Layer 5 of a small transformer language model trained on English Wikipedia (16 layers, counted from 0, width 128). Numbers have three digits each and are written without spaces.
A neuron's activation on a vector x is SiLU(gate . x + bias) times (in . x + bias), where the dot is the dot product.
The model reads these tokens: "p" "erson" " o" "w" "ing" " to" " a" " well" "-" "f" "ound" "ed" " f" "ear" " of" " being" " p" "ers" "ecut" "ed" " for" " re" "asons" " of" " race" "," " relig" "ion" " ." ".." " [" "or"

The vector x that enters this layer's MLP at each token. A number n stands for (n - 500) times 0.0073.
0 "p": 612538444406352479472382589592420442367478243506543489544613647366427427425635399484536415554444600505385454376583455515621321554593363584361391424578303431606474486491504518431476593504595432338551636481577572432509602591369423548553462370699448618495506473671488423434593453362699459490354485381396459362678434543572399550497579553396305314406447406793517632511506701392571524481474
1 "erson": 619520382574465475431425520587503468595676354386486571643627552475529530461591399336438420354375628498597503368444387686502384502386560424445851563628301405547514421502812510617624444440484392469382604577566508571510510383235496549492579550509447583520571666697428471458292431576589409616388427290481547539530512418459418620666495492508714464532454393775560586522533499522547600580435
2 " o": 488447462463494403516518418479362459504579536448570521508502638555417748476482421630603398492510325387505587670635404793596353601827488391254511631438523470675524402402332518555517556589455581588343452525554656464499486451514483661399396500444532359583389485515523623550340643526630498551648528574667449508566276550378478548499508446362506516599586472678690450523528538559418399493430
3 "w": 384489478443440529341734399612351428434599686437440424597615456530393490463464424706459676376422487612570474626710505553656445596780744413594686545471354519558351462604500545466442425588700278814625662367451598456498336776704622489567663412444517398580465664470537550377464423523613422347364508618629356531440438440564493362547391440446234357465524352534549480542501475447546298504520
4 "ing": 591561590293447583497551404503295512514438465359362419525614420643461631668464576564462467455342433600454529448533605974574563556396582650511423561455626406518435411608511510546415597483475447687461538514594561454514452467392427589513399629770629618403508527575589543486516461348834493465599449589612520490508646637402441411734351646572327394404505534715471404463479530514554484540446
5 " to": 438494576527410518538514363451343572504496479483642674530371513490485569501390414541456546479428573478577613387636400446610327656636501410556522478521576479517540459505516548577609563590468465610600512517527583492569531429509600566463320405660512597490416533529603575447490576410757513509522557580660449416572493614531589436348325443503488219481477546623675424446359636478468456513434
6 " a": 338523428556457333585417431493594353636462636446510591563453383538451549321420575570666619415566371609487561509601425494692459537589498736499433505514593694533535453495523595551458393537561520573535448476500626454559543445601496381625378524443458501459392703546583458668566592472763456399393534606526450520473463478374445330443426448467487393653559403711611478565418550509485473612574
7 " well": 513392382347546467429659621623504478457593531485431448532555610308583351585362643456537681697483634551600454403422376265525343240516604563574475408424314305584406466564254370558572347693413484730439615330686646538510466433598654288568486563555395467462583521521684396433499451523726323499453609349675338505307627484487602603711672631514532447603559523512479474612514656484579540475555
8 "-": 620395422440416339394506452561347394374459499391639551494665446405458564443501472561523399540572567511540564551445373389505483427374352468304534388456528612455479533573510586561662588272619452489394556441603584540476610580483497351636452442681568534594420516627593472436493426282553533330543563485468442453588692318545525375582321518379521610461459535591515420826461609463375479503776
9 "f": 662456412501295354388420377866474443376537498440636640480497393496515440600588387494630540493475550423538506555591340623519383545331258464419605443632506504556535349498582547537390558413495336487616577398574584462471548523638477458584560340581492615604425476611447514436460340535551455539407471587511444447669411421414506539535417603403667899433578601543483711593472720351428393564636
10 "ound": 518252689340451388633416552551340485510313677479411585515655636406432630434618562511580560625486249292520475371357462607382514512750666632664681566449498334576463423516556485469406533312452533647436463555628408515499520439547499573419565397712629380540455519507553549364567398554651460432194537470550408560753627448341402612483380645494369440634587515600467316632538515621418484566350
11 "ed": 557629621499501553415584360584375418344553841397440558527546635549486746466418514507511454639381190471512502499512600584649552552532411578505677532584421358555526463518478628571416620445583566478466471537623497507529550456618507573453399588784688438479524365589666598427519426653703440460381483546480537439293500529471431558687537589472391281406403634681505524358555617444611591521456
12 " f": 516506496442306348599439366693412444540432451434443620614469383634502426583578461366605541331537441258470491573581459537552367444421408596386667485457598358481638391419470632581489447707579552436619647469525658408492366476573446657500324257484481477532419405657444552449487471627537443513456571565643394484626397513372468578567388511338589619472630528599393562622499622384459427445668
13 "ear": 518432558392592268570437481611396517588452533327336535645592645533612426390644517435352749443464462478581511322638463581452405438662397232539456490580636325518516533578590422493382697357340425677578553631606435470496566469662764574580848511594538311454415426542398419469626418701512511416288604597548398622593558349356349335425449479573492354417569569552352531543417496450602519375620
14 " of": 371624454548453494557471399493449444472454514451585573498593421492479445544469425447538670582395568569474501520559485540677315515644529513557551480491633525480519525618525401491427466491577415591520494624678474566572461501488470571542276369685482484506379514484527475430464529454688482348591499571450503449495578494447574459460560505502505345501554551749573448410519573416505506459420
15 " being": 557517542539407507505518439498620423609528572463748500591513400503476685631596589546476517494532534583541578538491547553608453447476365380554485455505515308586612301405507301581557220502624423605561461531436460534545466536678473496532133616757389543549608426421583463557547488391512415335537563595500553492403487528522435450395365455478463449641540389656526532461532416505694487518613
16 " p": 476351432415323467574446560576475388402604401456398526487631544407366450639519562402547485555499500514501421371641496436623382398474588478230544443488533431552507408438474481499589429681468557520583560492347571419505386480455515545516291415452494384480463444691655487543692553524511413432397455585492410397513417569553376576426583328289414315388532452595440512574579696505655426351564
17 "ers": 513565390660211357437507491602500594507477377323650563636542664576419646755437541513542297555436503444444510528428520601491599462418633519454409498401342490517511450667636509610589432393503385160448745447650445529509450565148722463386430676628473566554543386571487496381456496513581478634469482621535506432718319574285563396612464555515576784707499693625465505563352507606607559397466
18 "ecut": 544560318457371585468674509634680491398547445463556580491330558411367575384349461607510369527420447591453525605437338668449543551382497626704606524515502601421540563525374332443473452669576343448463543557490620580481554633469403617408645534590560282544562640743571515418364481685379543495484544336599345407667449658411235397552516459463199591472441622574505315473343484472510706399537
19 "ed": 586573542417432692350553427558440384332548649321461592486428561574604686388366381493525389663419243461509499517540554440504561624334382639547591447523525354520547459557349559552477493496550468467479494605555574561541470407763498473456361572718739363501567365627703497544435420656563550451414465515531680446339561513426468512359573593478354381429428667615533456418588628428624541582443
20 " for": 333644480593377586569554446395614408536610553395659701564409437587528561344372503507493521547469640435541581621466541421618373657396414464444497482335551330478522562547603481457674476479681413602571509676627422522557480391643628353502241475614528456530492334529443567524562499587648548432558556676585490477554560401435555558453625566515511405406622673689565488495638697430490543473531
21 " re": 459649349413507478235435514406473394590562471369522527576500470440319634656529465205656454529572530504553569546508499457512429536406631257477631432442343184590453596560578415528630512804459573485451427494586647498515688693535471502390408585542375419574511476559440481595620450469502532457615491620623437483530574516323387464367652418389470449454559400586595321732552600585534478436537
22 "asons": 513472582423308180380543524582472574413489307375467600601497517421369619650398617448639485353426324527520496541337534646464420529453421472729516581557393576476562477510536463517519390385371318558458434416610443539540531385358563475445460632564442556626530273694472573587543516602432597479592513461582565547399656494401390432468469417569551508301572372608568545629691485707690515568562
23 " of": 404636412504442481511438404509416460553501511414641629465573348509498451518407451432553502583394683476466452560474512509601341591547437498602534417432633509519496510598473373478520482544542346529564503675725430548566487448555456529539256368652495382496428464500443438394501542500592605414584472596505555301514626482434588501317580457512447290475572549717577417440514608480539498470385
24 " race": 685406594726469489610492475483478419600354556372360381600432407534457552499671339505673539393489468537314450633376301570422417389457418513535557543523463418550452432513464429591608442409322663405517460619300545513536453531380528455481302758533504478561393346564450440598624489628530600492557578616545565390391487285665461562451520524520273257588582698659600437459561426328601638496638
25 ",": 627294572289473241475584595457447446473537559461659621427436310433530588587399542585535482618585528506483482647546503453396486530529440515510560500522494496509640597527555490484413571546506436488521599475284535580563419612539582350556390463642524515625534485494376350503498534574637516510422542623459544426482526456562449523369493410495501362535513536677500493403573587591471442509655
26 " relig": 717646491572646540552532529450468570465485493423541513507360447358482693421488436433569498480425455704495465612621216486470412522400519543629528326397679635417527402502420483471544431617514442357506453483422538523504369566224686480461320509456641314392531499628510443558555687599516587357499469800496458490398493435483464449580568536425562392282574474664616530436236400380426613405465
27 "ion": 810463486527468583413445379453580507435484346379358496436537542408382556515544608282516655596359377558524351598534436776383590297352414618568410327510437542517599429470388424430498351462463387544489357540602682565520492508466604399338467618605684555481516483455483462710494523629635569396390423587504630377486456511509432522249432427541516685394460550720617349560440590406549361499406
28 " .": 548240597399443529580449380499521487678456474537501711497550487413496706384498419638409370464620447429417453639432494517448551593608496494394563582685429487414469699506588546551612226543532439614566519641440269578538451405466811388540270487499369473586501443519381560451538516466538378450524456593602345386448639481530623507428576425408402397400489557592404582489531634479489482509510
29 "..": 591419451492642446543716469581575387654508339591403569409481370463465772518418348429383429594522531270454505627519498523478497541468494460368440444561542424576509606469397507625478167551409520505476359388550516596521673458624620522458367620586355339591612404488609391584442542349546562450539427441662342484382594472590595479326604474471547639355463470670436624583583642297467279594500
30 " [": 344522345413490412535519432458301429599711404520331690308358543301419659728374508355382398671597407464540474600376428460555527639532377449540509486590548702448432618554526515544492281690457468561467323501547432535507600538369734356344340400617574378560602336575517440459451569449480523506412313506521388344568601542430408487543474430429429610577508547601695472601416421677371448398454
31 "or": 635655390649466437544316462547548548390586647440560689434341547648463563402224611597466449703318394550639562583582377471436426358389334674469698345568424515532456454254781530521582485483375532578423458381509637474502312484605507511368606573609558508465464407392381598409511459651605437527424507448448543356604482321483455422480698425456536470500396831657575597474524608560570491602474

Each question shows the input weights of one neuron of the MLP. A number n stands for (n - 500) times 0.0011.

n120 gate (bias -0.149): 308213549696633504560650500402490580605384691432600412469387650535497518564363594561616551529522496453528480426344728475518607655633489517459545582575691608480513215350636397601650379629479431407500421640424422555448448557514323441562387464441417436333705414387558742560423739517394459376616507483637517446363524371434359536485535535625489489743398562418584404220546388823510219696518
n120 in (bias -0.087): 553440285607145480549480347598497558557269509486432464568569532491570549447480470624466604523446430594477447384454486458468449448385473600517563545654500444454636568446629576603517523371627565574539503432548461495429451377356628659384408538628426538401318471315587606459511481402654559506575570559610514657597497377514432423372613567503306396485432563570483542506592695757590350558401
It fires most on token 15 " being"

n27 gate (bias -0.130): 487341655249768546524497422579541612341385549463530473633503468306530465634514201568554783528552384306562217465542333407364480570397390672554659476413557408428598602483459358510565521418646605532278278581748601473569606409510548493520598545604398567562666261426585546276438448389301432625542416540547543553650612482380717450438427329525471544514334296458635446614611550472463427510441
n27 in (bias 0.058): 365518582596500682470476452555730378585360595550494518407647494445473423336454509531509371423454534506599465432488549313515482518556422479414454595503588578649724515609603670406570374627360509360391469597587331566497476451375539611339518455519665475295494661503295305371621554414399681637463563488616370556689539531523494657686644525557522619575391535532445399577503462457283494468699
It fires most on token 10 "ound"

n217 gate (bias -0.168): 531537463605437471494506523414489470391711323637525447656578335782450622494312539491617360295541477597571472450451576620558494445373453549531489388559515488359533396526431531550529400606373557405508318547364503467590543582477426319362433626377534620547669529447635565459374460508427573432367389402331596550543497388478542438457677532508467347438505405515636494293338553512365474647523
n217 in (bias -0.018): 452637529588400411519524422455526407537425473413309433474500535484508519419383503546541508419373570570571342489522410495684508543362589363621526544436505405383450552455431503401440497542526458459569454495391598700448400562447524398469497641505620578628596478500645490393492606374625490567460736674549460419383601368460549383584412604575333310476535492452318593598598617497466508487543
On which token does it fire most, and how strongly? 26 " relig", at about 0.98

n5 gate (bias -0.186): 550542308692625497587366275555545387494491325600679519503419306786522461333494478470522497552486604408554500425464415477494579587335553666428500497534665727415646500567619513506602309487561326500478287743538528533386494477529478352355550515503475297424448310516632451730343602512416710336593406450456708398558550510527431417449410526646419517579346596425542531553390559591465349602364
n5 in (bias 0.073): 450300497564304483377577475603534579537673592483335439238371596434522486523520604532663583610421561488599519563465524470509478529611482392553429506556424453489603497387360545500480373707305447500542328474517533624455500410632562464539494476462562416554590538544444468480540433356399461506531661353489543570407660474489363394398796410546404606590422500490800564514600670578506543483399
Its three highest activations, in order, are on tokens 30 " [", 29 "..", 27 "ion"

n306 gate (bias -0.222): 568445545632474634590462437510688244468459545581604466601652451538208532510519463629413566458568464467306528523494467497594576374461401526387622581484388760503582547455308283716494633236609711497519317415497410553550554536593357480450375503446585644354623490559459418312503503463506572604487482506478476405405598399371503576733303292617567677549485483444410569728568592497569571469339
n306 in (bias -0.015): 443438438386492396463652341658675535483356497574631552483440442474319546442324557445500647405407543520343445603567430476451567537520636593671542481434660544527594500565492486350477405582304567451280356340428511441437514408563472384475580571505455419462473549376605433474551479594480364597591604475406476611485386494380478532524640417497664548619362703505418334497639500509522582691323
On which token does it fire most, and how strongly? 0 "p", at about 0.59

n131 gate (bias -0.151): 506424510441517591447566431407493468404308574558594471323654653307465507480443506425377831706559487520576471601685362607567624393510721520367420646461456411453447467550487480362616569398670363599445395411425775558486368456637497455497516416538592327465497426264695528591447556458664649526606478548396544483388467351550431538637477359636675806694719348558493520451623466423507253503634
n131 in (bias 0.003): 328570481552472514475411711461403540403446609584484435566514697414416621486458438580535462480525384434456495545463679726680418455511546397334558573495431423534479497558558432401647351456601401649432588449355552512537417551433530517423443656490387500524562472617754676424478589389438470454430689530478431474276705588620393437465494582547550506435516491529483560584671466593339548608525
Its three highest activations, in order, are on tokens 3 "w", 2 " o", 7 " well"

n233 gate (bias -0.147): 456500548455682438445560566421527413564340423624575494581537407500512460500576623422612598246451475316587345712532411389475419617494372609527594393586441238382560533446479506350497446618469557509417370403437453598618612198656711421590568486400542519451713323334589555399567389462494429604348569453521439491522640484517530644372537478565426326441431412468512449568402563574414241576528
n233 in (bias 0.029): 571454467503484478440646452505614466549479538466551466427495567544505558403530526452481599486600522472697568348539394571412564461536472435439334495487449480436637671676448521442497616546538406674508453265280460526405289436544473369404558424498341406407550572471380433370576232585420383511495549450513375520414465444531353582540516528498534332536582531476576460561440424475316278524313
It fires most on token 7 " well"

n260 gate (bias -0.228): 308642494540664478446531528648572497336364821650515613381589416310629519342443333695509631394489571416572308625560407530532643392354600475602822518608585484336491441500525345573591525484418438510611400623457368426547462535671387606525402473525469397542500494395633357557387518387404355286472595577556533377437674519553587464623471401573510473671476408519459441500598578423491674372471
n260 in (bias -0.023): 462464548435545558406455616407455609485535482538414383732545515383664716411455515550477600543484665478443404390642452600515296515475494440506455700503491698554378450644705409480275348701461559438450451528580658490498581375479500450512529320444619442474402521474662486406653506456424747527443520526332511565440598503494450525595573329347598388497370484516769606547545553326456524695491
On which token does it fire most, and how strongly? 14 " of", at about 0.86

n153 gate (bias -0.237): 633423380516574258561367791450406248517438571683559363454638541322422304541608494531617413442596463582517633398291449626371404287621466417418369461477445538494443533450440513494573686350517411441337438270500536430417313592473540717497493456408308664497368377444677433374453629432642526312493626451497634659326615493566427465433439351590532415493569629471332516598352452473648581354693
n153 in (bias -0.003): 646691533631428488439521533458467535542334491485390474437445528367512350392609345444435437435433475342671339537446577437387551488438584331689579346476643550417623479461458559497548791449609512544415463432524420418495569601494428722586754613573524685451375552571583397512428319385469559476394705350521442634503592466571488528580506430522500603645563604653442479426248556442604497366640
Its three highest activations, in order, are on tokens 8 "-", 13 "ear", 28 " ."

n178 gate (bias -0.147): 339543546448576419731129342630573484397308493490569516605433490590597335473436461380616555500648561490345420436393648448450493426360490354438423702565455558491604422427417542449533606503490372390516524524588432378552301405467441448448662506382549398383462418646353613288719441451308445405600663658605386445511664534447533559444305476550318288578234669477473559318463469480569667455342
n178 in (bias -0.079): 386619376428573245540298519520463554528558486442467481514435517726549540465486582631492550428402552665564712477487511656528586449393500573652523519393506506559444486385475423530267427388480539491390445413386486444376416503438603506514382656487416471562432365643453609463711482401426456417268601516633532491473572529460453678464398514518411563561643611407511597662571427506713469437409
On which two tokens does it fire most, strongest first? 13 "ear", 24 " race"

n112 gate (bias -0.199): 300428621444689606615521620543546493486409608625567403504529592353587475657575579401517459427599489427617403457608456236641472475669423358371407514646522485311659504813572360545418465482414581265437438691542507537408308264450418635588517293398747478493644624500532375337593791344392363525554584330068507618515521412379472533636525395494440394328577545363461451472399548311395500393590
n112 in (bias -0.003): 412369466299415567520370545392398470543558285580430486666397424540489503509423349570519367422335353689559475477516443373491550529456485511558659392578468450607462609506531450519508582695511570576398584561673675404425364486403446366439583476573388433573503648519545484606647574282431436419295575536366554477515410393607480491518526414515296657529460580493394422489529497278377383497586
It fires most on token 16 " p"

n45 gate (bias -0.130): 500335596370516392432506261555597617606538526535462509395663550313397497609451432560265537520480503546474463500555558581415376480447487609491503547572430384308754278529452386497368727445746490364550586530484368407476343556500535422367406494497494632389587325465440384360580494513471427506561512415437706364575583533467424370657357497558435603381360617489335484491588683736703552310230
n45 in (bias -0.027): 594467436296641599511530451547497595566424472576388470462357506508427461585403497494602586548438252523506350612568532656542579578449583569337569641489406432424576696599486535497494489619620522372597469412598532457505580492467533451704484443530462435315596458605522518421622521408640361486425644489710534432447500506508612385562455396478675691381555414536417451562656420689590355465385
It fires most on token 4 "ing"

n25 gate (bias -0.261): 652482496518471608621398525595358364420228349738522482413437728438415456474504465583351348522588589564551599352618517154522662533447710402561186371546722534324635335435412575366635569580474385342251563369504386557424515470474692523637639476373493560437514571464514652145380521475363446364372624337478500756554507410548568375361316393539654535552503561369284428457335508630453603383290
n25 in (bias -0.037): 633479524747679433326482408611288434572559560509603584503609534551491509610425416608698397503495460549432659300443571531421473591361432491491581465348407485296421438679503382321485568604518571552567430439500436555448405360563500406524599377692373524451486476439435608491425427302494450676665570360515517386513568479368580441528340439489491760411441581466521614500440771436594479428424
It fires most on token 17 "ers"

n198 gate (bias -0.136): 385518489581292551673550606514468449543384351479804315536641633486318580551735587203601597353558500441322364449677466826634589453467386496535421553479407415367432546436608412566421397439634521485465467419298532563387339602594372541429661372449575625387548651507662381424482520175355616631435551280376545585504472610382489496690380515445341496504439097550496645500330281438479580517380
n198 in (bias -0.051): 466352371570432380441318436559550545612682432586549403197396530527543604566527534451486368458532401461380497494547620546434303530530621523494488437463591464570525500444423283346623141465544541530534578564573483510285523368497623531564397594395407443427506458437506653619524517617592471520476542400480604470575451521334694421460494339542410528458619491415577434555485549751607387409429
On which token does it fire most, and how strongly? 15 " being", at about 1.1

n271 gate (bias -0.087): 423469569609528704313448596438417441445581455584524446411451252663574420496483563464705586454719581567589570532366716482339629493457415565345459595436596461363444551648566381333600329589764565347311556376422507672322490542670473312636497607482363288434543422375588588472517659409252446568597598359595437468259384571536524532741479567506704617404347457383375558564556315549483681677545
n271 in (bias -0.014): 421453591450481340664541590503582560635460589558655555516576416355524475661516363523368493632694414503441634459792443549462472535578368516395472555307494655530580404563302531533459672387408481613816490448639675503531685410535444418358494423590628336632485400583306300522415447500497383630551604619485488620367673587426574344427399500562556490506734569489538321534484519503441437540433
On which token does it fire most, and how strongly? 1 "erson", at about 0.61

n104 gate (bias -0.063): 343482709439608544565417536616208659395426281430720402493591593544623496500464469526630474375607478437716507372685603262460521533385541688440590266468657652507637656853536312497522608367482621701750541366568542554545550364649676534511712198442496688476486526521425613452579456335628557482424517412340586589515493315551625365469405316584496423470664387579391436380485522482546231468577
n104 in (bias 0.111): 438538355380523453497506437628703572387452655364529593443655470640407673518386654626466500607453468381543478618533662421535500503503691503668581437627518479396511335639497466514572621540485540491424450578723452485536471571447589613774466334397649479547631384489443382441520386393497494346348443449366575312611549485426540476482488574541555441393609627475404392588518449394580465284479
Its three highest activations, in order, are on tokens 13 "ear", 8 "-", 3 "w"

n223 gate (bias -0.280): 571535556635612650549545607574364390283524532575593394458550453553534592436447287420364372482653397507563561273437533474624552543543324374452377359332373295454553572423774569280559608500444493569613389424389312314517402404461420511493681503615410446644527690332462603401469562159358662645377312255303343583396462615583448413700532365541652656522493383427746531373468533511476419395454
n223 in (bias -0.035): 372530365612521497397551787380548431755673409474400442619482405497343539359428433107503525622433384500577445536449602428591580424583478551523545474421454509511597568545602500584566375599485334522526571466473477484430372353292399450541494632577533433483627411556512440619416666553382462521590497340358386602503435512590394621627570424511494341285477413510587597532521441680715524520494
Its three highest activations, in order, are on tokens 1 "erson", 9 "f", 10 "ound"

n219 gate (bias -0.175): 461377406688678490506584463403572587453528415540586515304370683393485481327396515642567513519542586477431442554411485520376426557323497678439679503531558629441607414622475506354491740566437361468534647378611258552513400407513369704617350365405531292356346532595645307560362450457383595417557373494472446594556599449568410620251336576511444670416497497377563611442582455484417333558449
n219 in (bias 0.053): 427447657454477402585439486617398464319471512560603497491491539225688276527380523422554530616471479473584542619553472564467310456518254520483480523645497638500447600419348402672343523264526477566363491608586372322534433482476427675638434456599520572472230572466483439491450500472595451658611398344509559500556638581566517455571479396383485587545486506574397328626494584378549426486512
It fires most on token 9 "f"

n165 gate (bias -0.075): 593611692367536511575521377436397615521524557486455583549626205297659504438378249419611489547598551493768576478325449530266454658357379365538546486507724580537503563458350413380766616373357405529420293471665510478465525460632712493689528400408486547490452260257807476233447683452525375552586647407524507511380591460463440544395468731646669636533550522308507667517639460504413539555496
n165 in (bias -0.076): 597485632448544383355700468515606506497584625399485509442640315464623524434497389546523362515403506606553551341581503460581625530321470362587494373494527555517410445377391526463577441315548337619486521451421483258522521566640620605587359475571255419573307560561442531392435519514363338515524439509721599594431494515553515579566503359503382315621464610430349593601467293602410542623372
It fires most on token 8 "-"

n64 gate (bias -0.150): 591622535684531790490517209521462619306554482527445342486325557427594374546500540364645507415534549543469483479418526391518774426500425452653406582585543500579622439531330445466545483545402353550635312621551361536287552380549441533387517689404500429480677443459633401602396376473402568623639709466520662554438452635670589813327294444664416754678497572379486701317619532638367493369511
n64 in (bias 0.118): 462562607517506451557250597418539513365599625470497451656474439531423398451681481541593368672543546552581367549366511559443397608509419492464539577676433543391652196357407450481694534466494536526492442451417379502521522489551408426425615402513489638487514486519271727403469682566543704342497497645470530448408453414426550334548509500467562470535505617490458342423526549397464412481557
On which token does it fire most, and how strongly? 27 "ion", at about 0.46

n146 gate (bias -0.247): 373364593329368454678340373516593426603465549513617519344377411564506412408555345483459463612443487467580506269372442490607440763771540619513635560632550437336466418526616472522708609308296490364566388520475578466460558641526471466291491497451691622506782434588585403669378500362318544449293552581509531576554643576358589383398510604606564346408458410430500645440529550458348594484503
n146 in (bias 0.142): 575360326661462461262509684500429421633273479590561503471611679512509683494685623338252614449471373436415552407506508531377474473418613603338539488468338649494486550503414366443559556541673404332379588521614419567355408352560621457459457478474456603531597470387305685332488547636593485538586522442550387500660544512500526528563536479476437462576444454448619308541557570392625473491506
On which token does it fire most, and how strongly? 10 "ound", at about 2

n207 gate (bias -0.211): 372490334577459452442777487531625513310390483675493388483397559551480524354364336703447673403539562660500356576490429546534527548650709415580571766477605709500513373476677673444703402608398654325497555472380348686559598459387483425520364522385403417367520476404607712761456497421318640357428513536343578465604447451500483595338315414533611514542506588411517570384466535665613237342418
n207 in (bias 0.068): 552483358579503552463619610566509552471522526469309356424503488285525610264273448518489720552497422538551597844535389363335551451479567565656531595461494374538492357369500528616358483415480427529514634433390519485417463480451540524590550382426537369503431480542422416462534345594529452438443495359565353479479379582667573583754514575541467673520562550527377492606626521541609466594497
Its three highest activations, in order, are on tokens 3 "w", 23 " of", 21 " re"

n199 gate (bias -0.066): 530497535650309500409500452465472593455425647429544395507279610371402419411465587343645482511664528379524584335395628634286493563525717365629417500588815643487651435334601520550607576445622363396578592386397456409503282454559514547606581386191239557487590319497313618380732484456440449510507588669613669461390411340542452647603353285494573478560533529209514486334476536532456381446458
n199 in (bias 0.136): 495590470387516628379674565391672466514310258489500500470563424659439497372445579506630466620493603380546529436376534491558600315379576587676415487548559396309425516478486564521524519560527322537399584293484409517398394617352514451479513503563613416500479556529586379472495495442318564709462554460444453508422559525541411503512536550483509567673557285571445567457462477409278503495503
On which two tokens does it fire most, strongest first? 2 " o", 11 "ed"

n301 gate (bias -0.075): 365599522409529529385408591612462357433363484633528485456330471344525371484471518454519543477563500552570281774391434454339591548484435417460554503615270428521458644376481444340494576617766610464702536451547637347595506571497449360638453542562686559297537454643587642565478428491516409450510425553397594585396506604449550671355400274480715781415512550461497653522747661639522551404519
n301 in (bias 0.016): 384483391426581452475567467394461585522588672503714587555489520486440475554441578353544474372502469560542581483471516608271519356440374375396486560508477555550582412542581495303620339453480528250628417537459519561648570517413669515539396395547674634543535294426442511650497482541500475599736511524442569543453417643421594714544514457502388568471532671556391396606660529545645548432444
It fires most on token 21 " re"

n0 gate (bias -0.187): 368620543539603466530490434394387332424422641558601316283346589677642305245430388545442700449423348524398535372317459500413349607336643503614477650581524418494478768288663631490407322646477281384500588613549322477398401537620510517454562366509622432570452408341533409672480559432524741435497425523559487647454497483441634479370480470491307384500497535491253497286453555449575446371493
n0 in (bias 0.081): 588375588509318357323403668546609590537440537613365320512546494335485648407650647393500380602410624534503662522477431605562557746597663552539497560426453469664488560494601500423415443282445590350390335384401634487538697658564515459485527466524714363491556736530446592494397469547559530410482446663551474303423605466549488620358414432549651500531474516550494506500402359540649534468242
It fires most on token 12 " f"

n61 gate (bias -0.220): 484660473530490469578503587500476445290543507715234447591490431262470521275343137622490606424497383472285431606282551624359477497263462662606690440712577500394600543530524404536514460483500680514348420437720543553486547469381480447417477592491560611322415292388530413448490519520490527503517452358383413573600670590529587749539551569588532640441746525337725513500643626610523555621459
n61 in (bias 0.009): 468467596603497691450609457528401458335441764537505367397564477583412511452539481392602689424466511503358426419578563678533486594667528500457401331425387523422565446601489524348486361527464449740524329401584540490550525623381443267619387490546592621495720629535487461338591425412408516500563484668516542489532400621384484571555503319475462462424443429495489503417536531500505547614461
It fires most on token 27 "ion"

n281 gate (bias -0.124): 425533555551444572429533354411507709563631493706511432522810432604612466390720364500720381447695587470367443485525616338500555755576751312438693620569645306451693314290385344453522629707403701279699269416434641468469507459351522395573605503365394576398404326533685412541555646518268449456649437298569610622453599401622558569445560598487625555565374385419381471214455622395445362410564
n281 in (bias 0.014): 349480556513550636376517625733543573590490638455281646388524497450325483415600445356361555602589297357533581321557557330628408392452486424477413520364476476406629395560620533477546437391520392623523282332552611497776493571269305615444435575473572361522593691480412566459434553487362422398537503497664414455482461442716425403556500622565518588333384538523470327637363394415533111423396
On which token does it fire most, and how strongly? 25 ",", at about 0.52

n228 gate (bias -0.116): 488835428730528385541410528497593640388540654609663424562582426378658260449506497387506409271539665596500503364595470425525598759413506562515512396360571567530713414525416540609506528385484478426594554474432457405541335633535587467365378503431364474497602408460647595424541526506371671537500485552494527612450534446509475468530478494617293566650406302440672721534519664421684616427424
n228 in (bias 0.011): 724465503546561468599494383343558588283463357565457548569596467558582503521582500378466307470596403592514408368566486675315443573634524558642613577435407717549698446535642463721402454523535611548446669455403477497438592556485468503531381470515420358307467488458577505324604549565441355454294585413360644536632440574415417500390328550443457568435609503419602588449413530379480520399558
On which two tokens does it fire most, strongest first? 26 " relig", 7 " well"

n135 gate (bias -0.194): 454589588386293465555595695456517481527577500563660282497630598602437363583654546458374401340549476549480701552500539518706597638594528493676490590464447486314494580395582330609703588456452420468636566612292487470472558386438341650610689561406470434571637549463760754376374322222600540687490535328420721511601537417526440416576538310603450511556321504506278590493377595362500688523503
n135 in (bias 0.073): 596532567554302539465471509337477542544491362511606545583626473675571456399406562275571497527484396575494371556632533388468477265698536378537442568483464452508426657346401640376416376682433446608591467539451631584498407530477491326377500410461284390644450595378685467506552642458447554494579473432397469674491357571577471599549673320401617420485525279525500457418430410438423424390432
It fires most on token 9 "f"

n171 gate (bias -0.153): 533601483705715459517550583746473645450395422579480500587347655419490486452564435507268622582470524631453165394369481507507546565503521584530436477687538586564538576473419355536507667433612600361320517389573497412464450599558630687421470500521380816548672589566490455558702245651534447556382519500417487659504603724243500500703293551680383489528326598629412444490608642514563530624466
n171 in (bias 0.059): 434455559556583512533329453482352531607605593454716439427850591482500563458440726460569343548489539202748316620435449491335453596399317488506503529416561582486455488568551337532379550385488491424350427354509654472574417563673397444573355430563503524508711482457421593407500500543551643482494634503442390488396608400369444340535590470640544440518545543461464474491640543461628518523506
On which token does it fire most, and how strongly? 11 "ed", at about 1.3

n169 gate (bias -0.048): 398536579607358793412593324539397578321370549473485447296552398360518372599488582616715554531427577609401488540443675506524691580297618630464527453559528460406489330600430527345557500530457536575565562516324515521503289337500401408428630443643572621347453534467491365531455616494451396583521377394497566541519485546523628353628396718495494558581503336452470503382390612657351466626558
n169 in (bias 0.014): 463369480466462491635599368739512431474392535537280531491661455442398476545354520671475548574497755515497590633547539600465491597506500506682523429415395644423448534645483443722335405416611382431423562374549611492599656645529517552532528445451558658592550289463500263515454565585609309400520590398426456506355457432571572584589374456425549596303558521480535531653556473666469512559494
On which token does it fire most, and how strongly? 4 "ing", at about 1.1

n167 gate (bias -0.155): 482408332491417532465516494624490494605397827615444333472538379513543417383379629726466381425545490555487383516331431606532569301507438361425487491599484608635367531506834637362281683465401528323506474392394345544492361448490453673447457533421516442512463519528488416577256542481506646491548599420428724431665672702389387500396356558565510490679575470508436537379676421571488554411571
n167 in (bias -0.052): 545536522394338469586481495445489432649446380417359521421500463622492586492364593514484583674537301186226417458529524500614549586497424514389533468478489503495469481538506516580503527440542473537659446622481422452564256497428440494424621484466623528429627432573478503324544541503514543546716399513359437296307427483451695386331486455461302556557427454526492573565492631536451528604545
It fires most on token 7 " well"

n189 gate (bias -0.140): 243448538398503658625531428617658602528486625584344443483671482590426374486479447539547385482688430681668440465477539392706602427532461338287338632591628472441448507686389412507545606294566442397699641358303672428506345345569541518500402422463667581256357355419534614462479571362378392337614467644534431326478463369393582325602343591503718375394393500398698585385299635468612601350479
n189 in (bias 0.034): 392391497570453557571377806527641441447408542503601580500357654438520449461559588591357574668476503642521452446637472445628523348473594509462550627592616448347659428506598567540426313444524471454362443591439368544688612392458693345454414442492485452514457822382503450560441384443584399442476397583320562421578561584453529393522539380589593481443439534564476593491479339560503346277408
On which token does it fire most, and how strongly? 16 " p", at about 0.58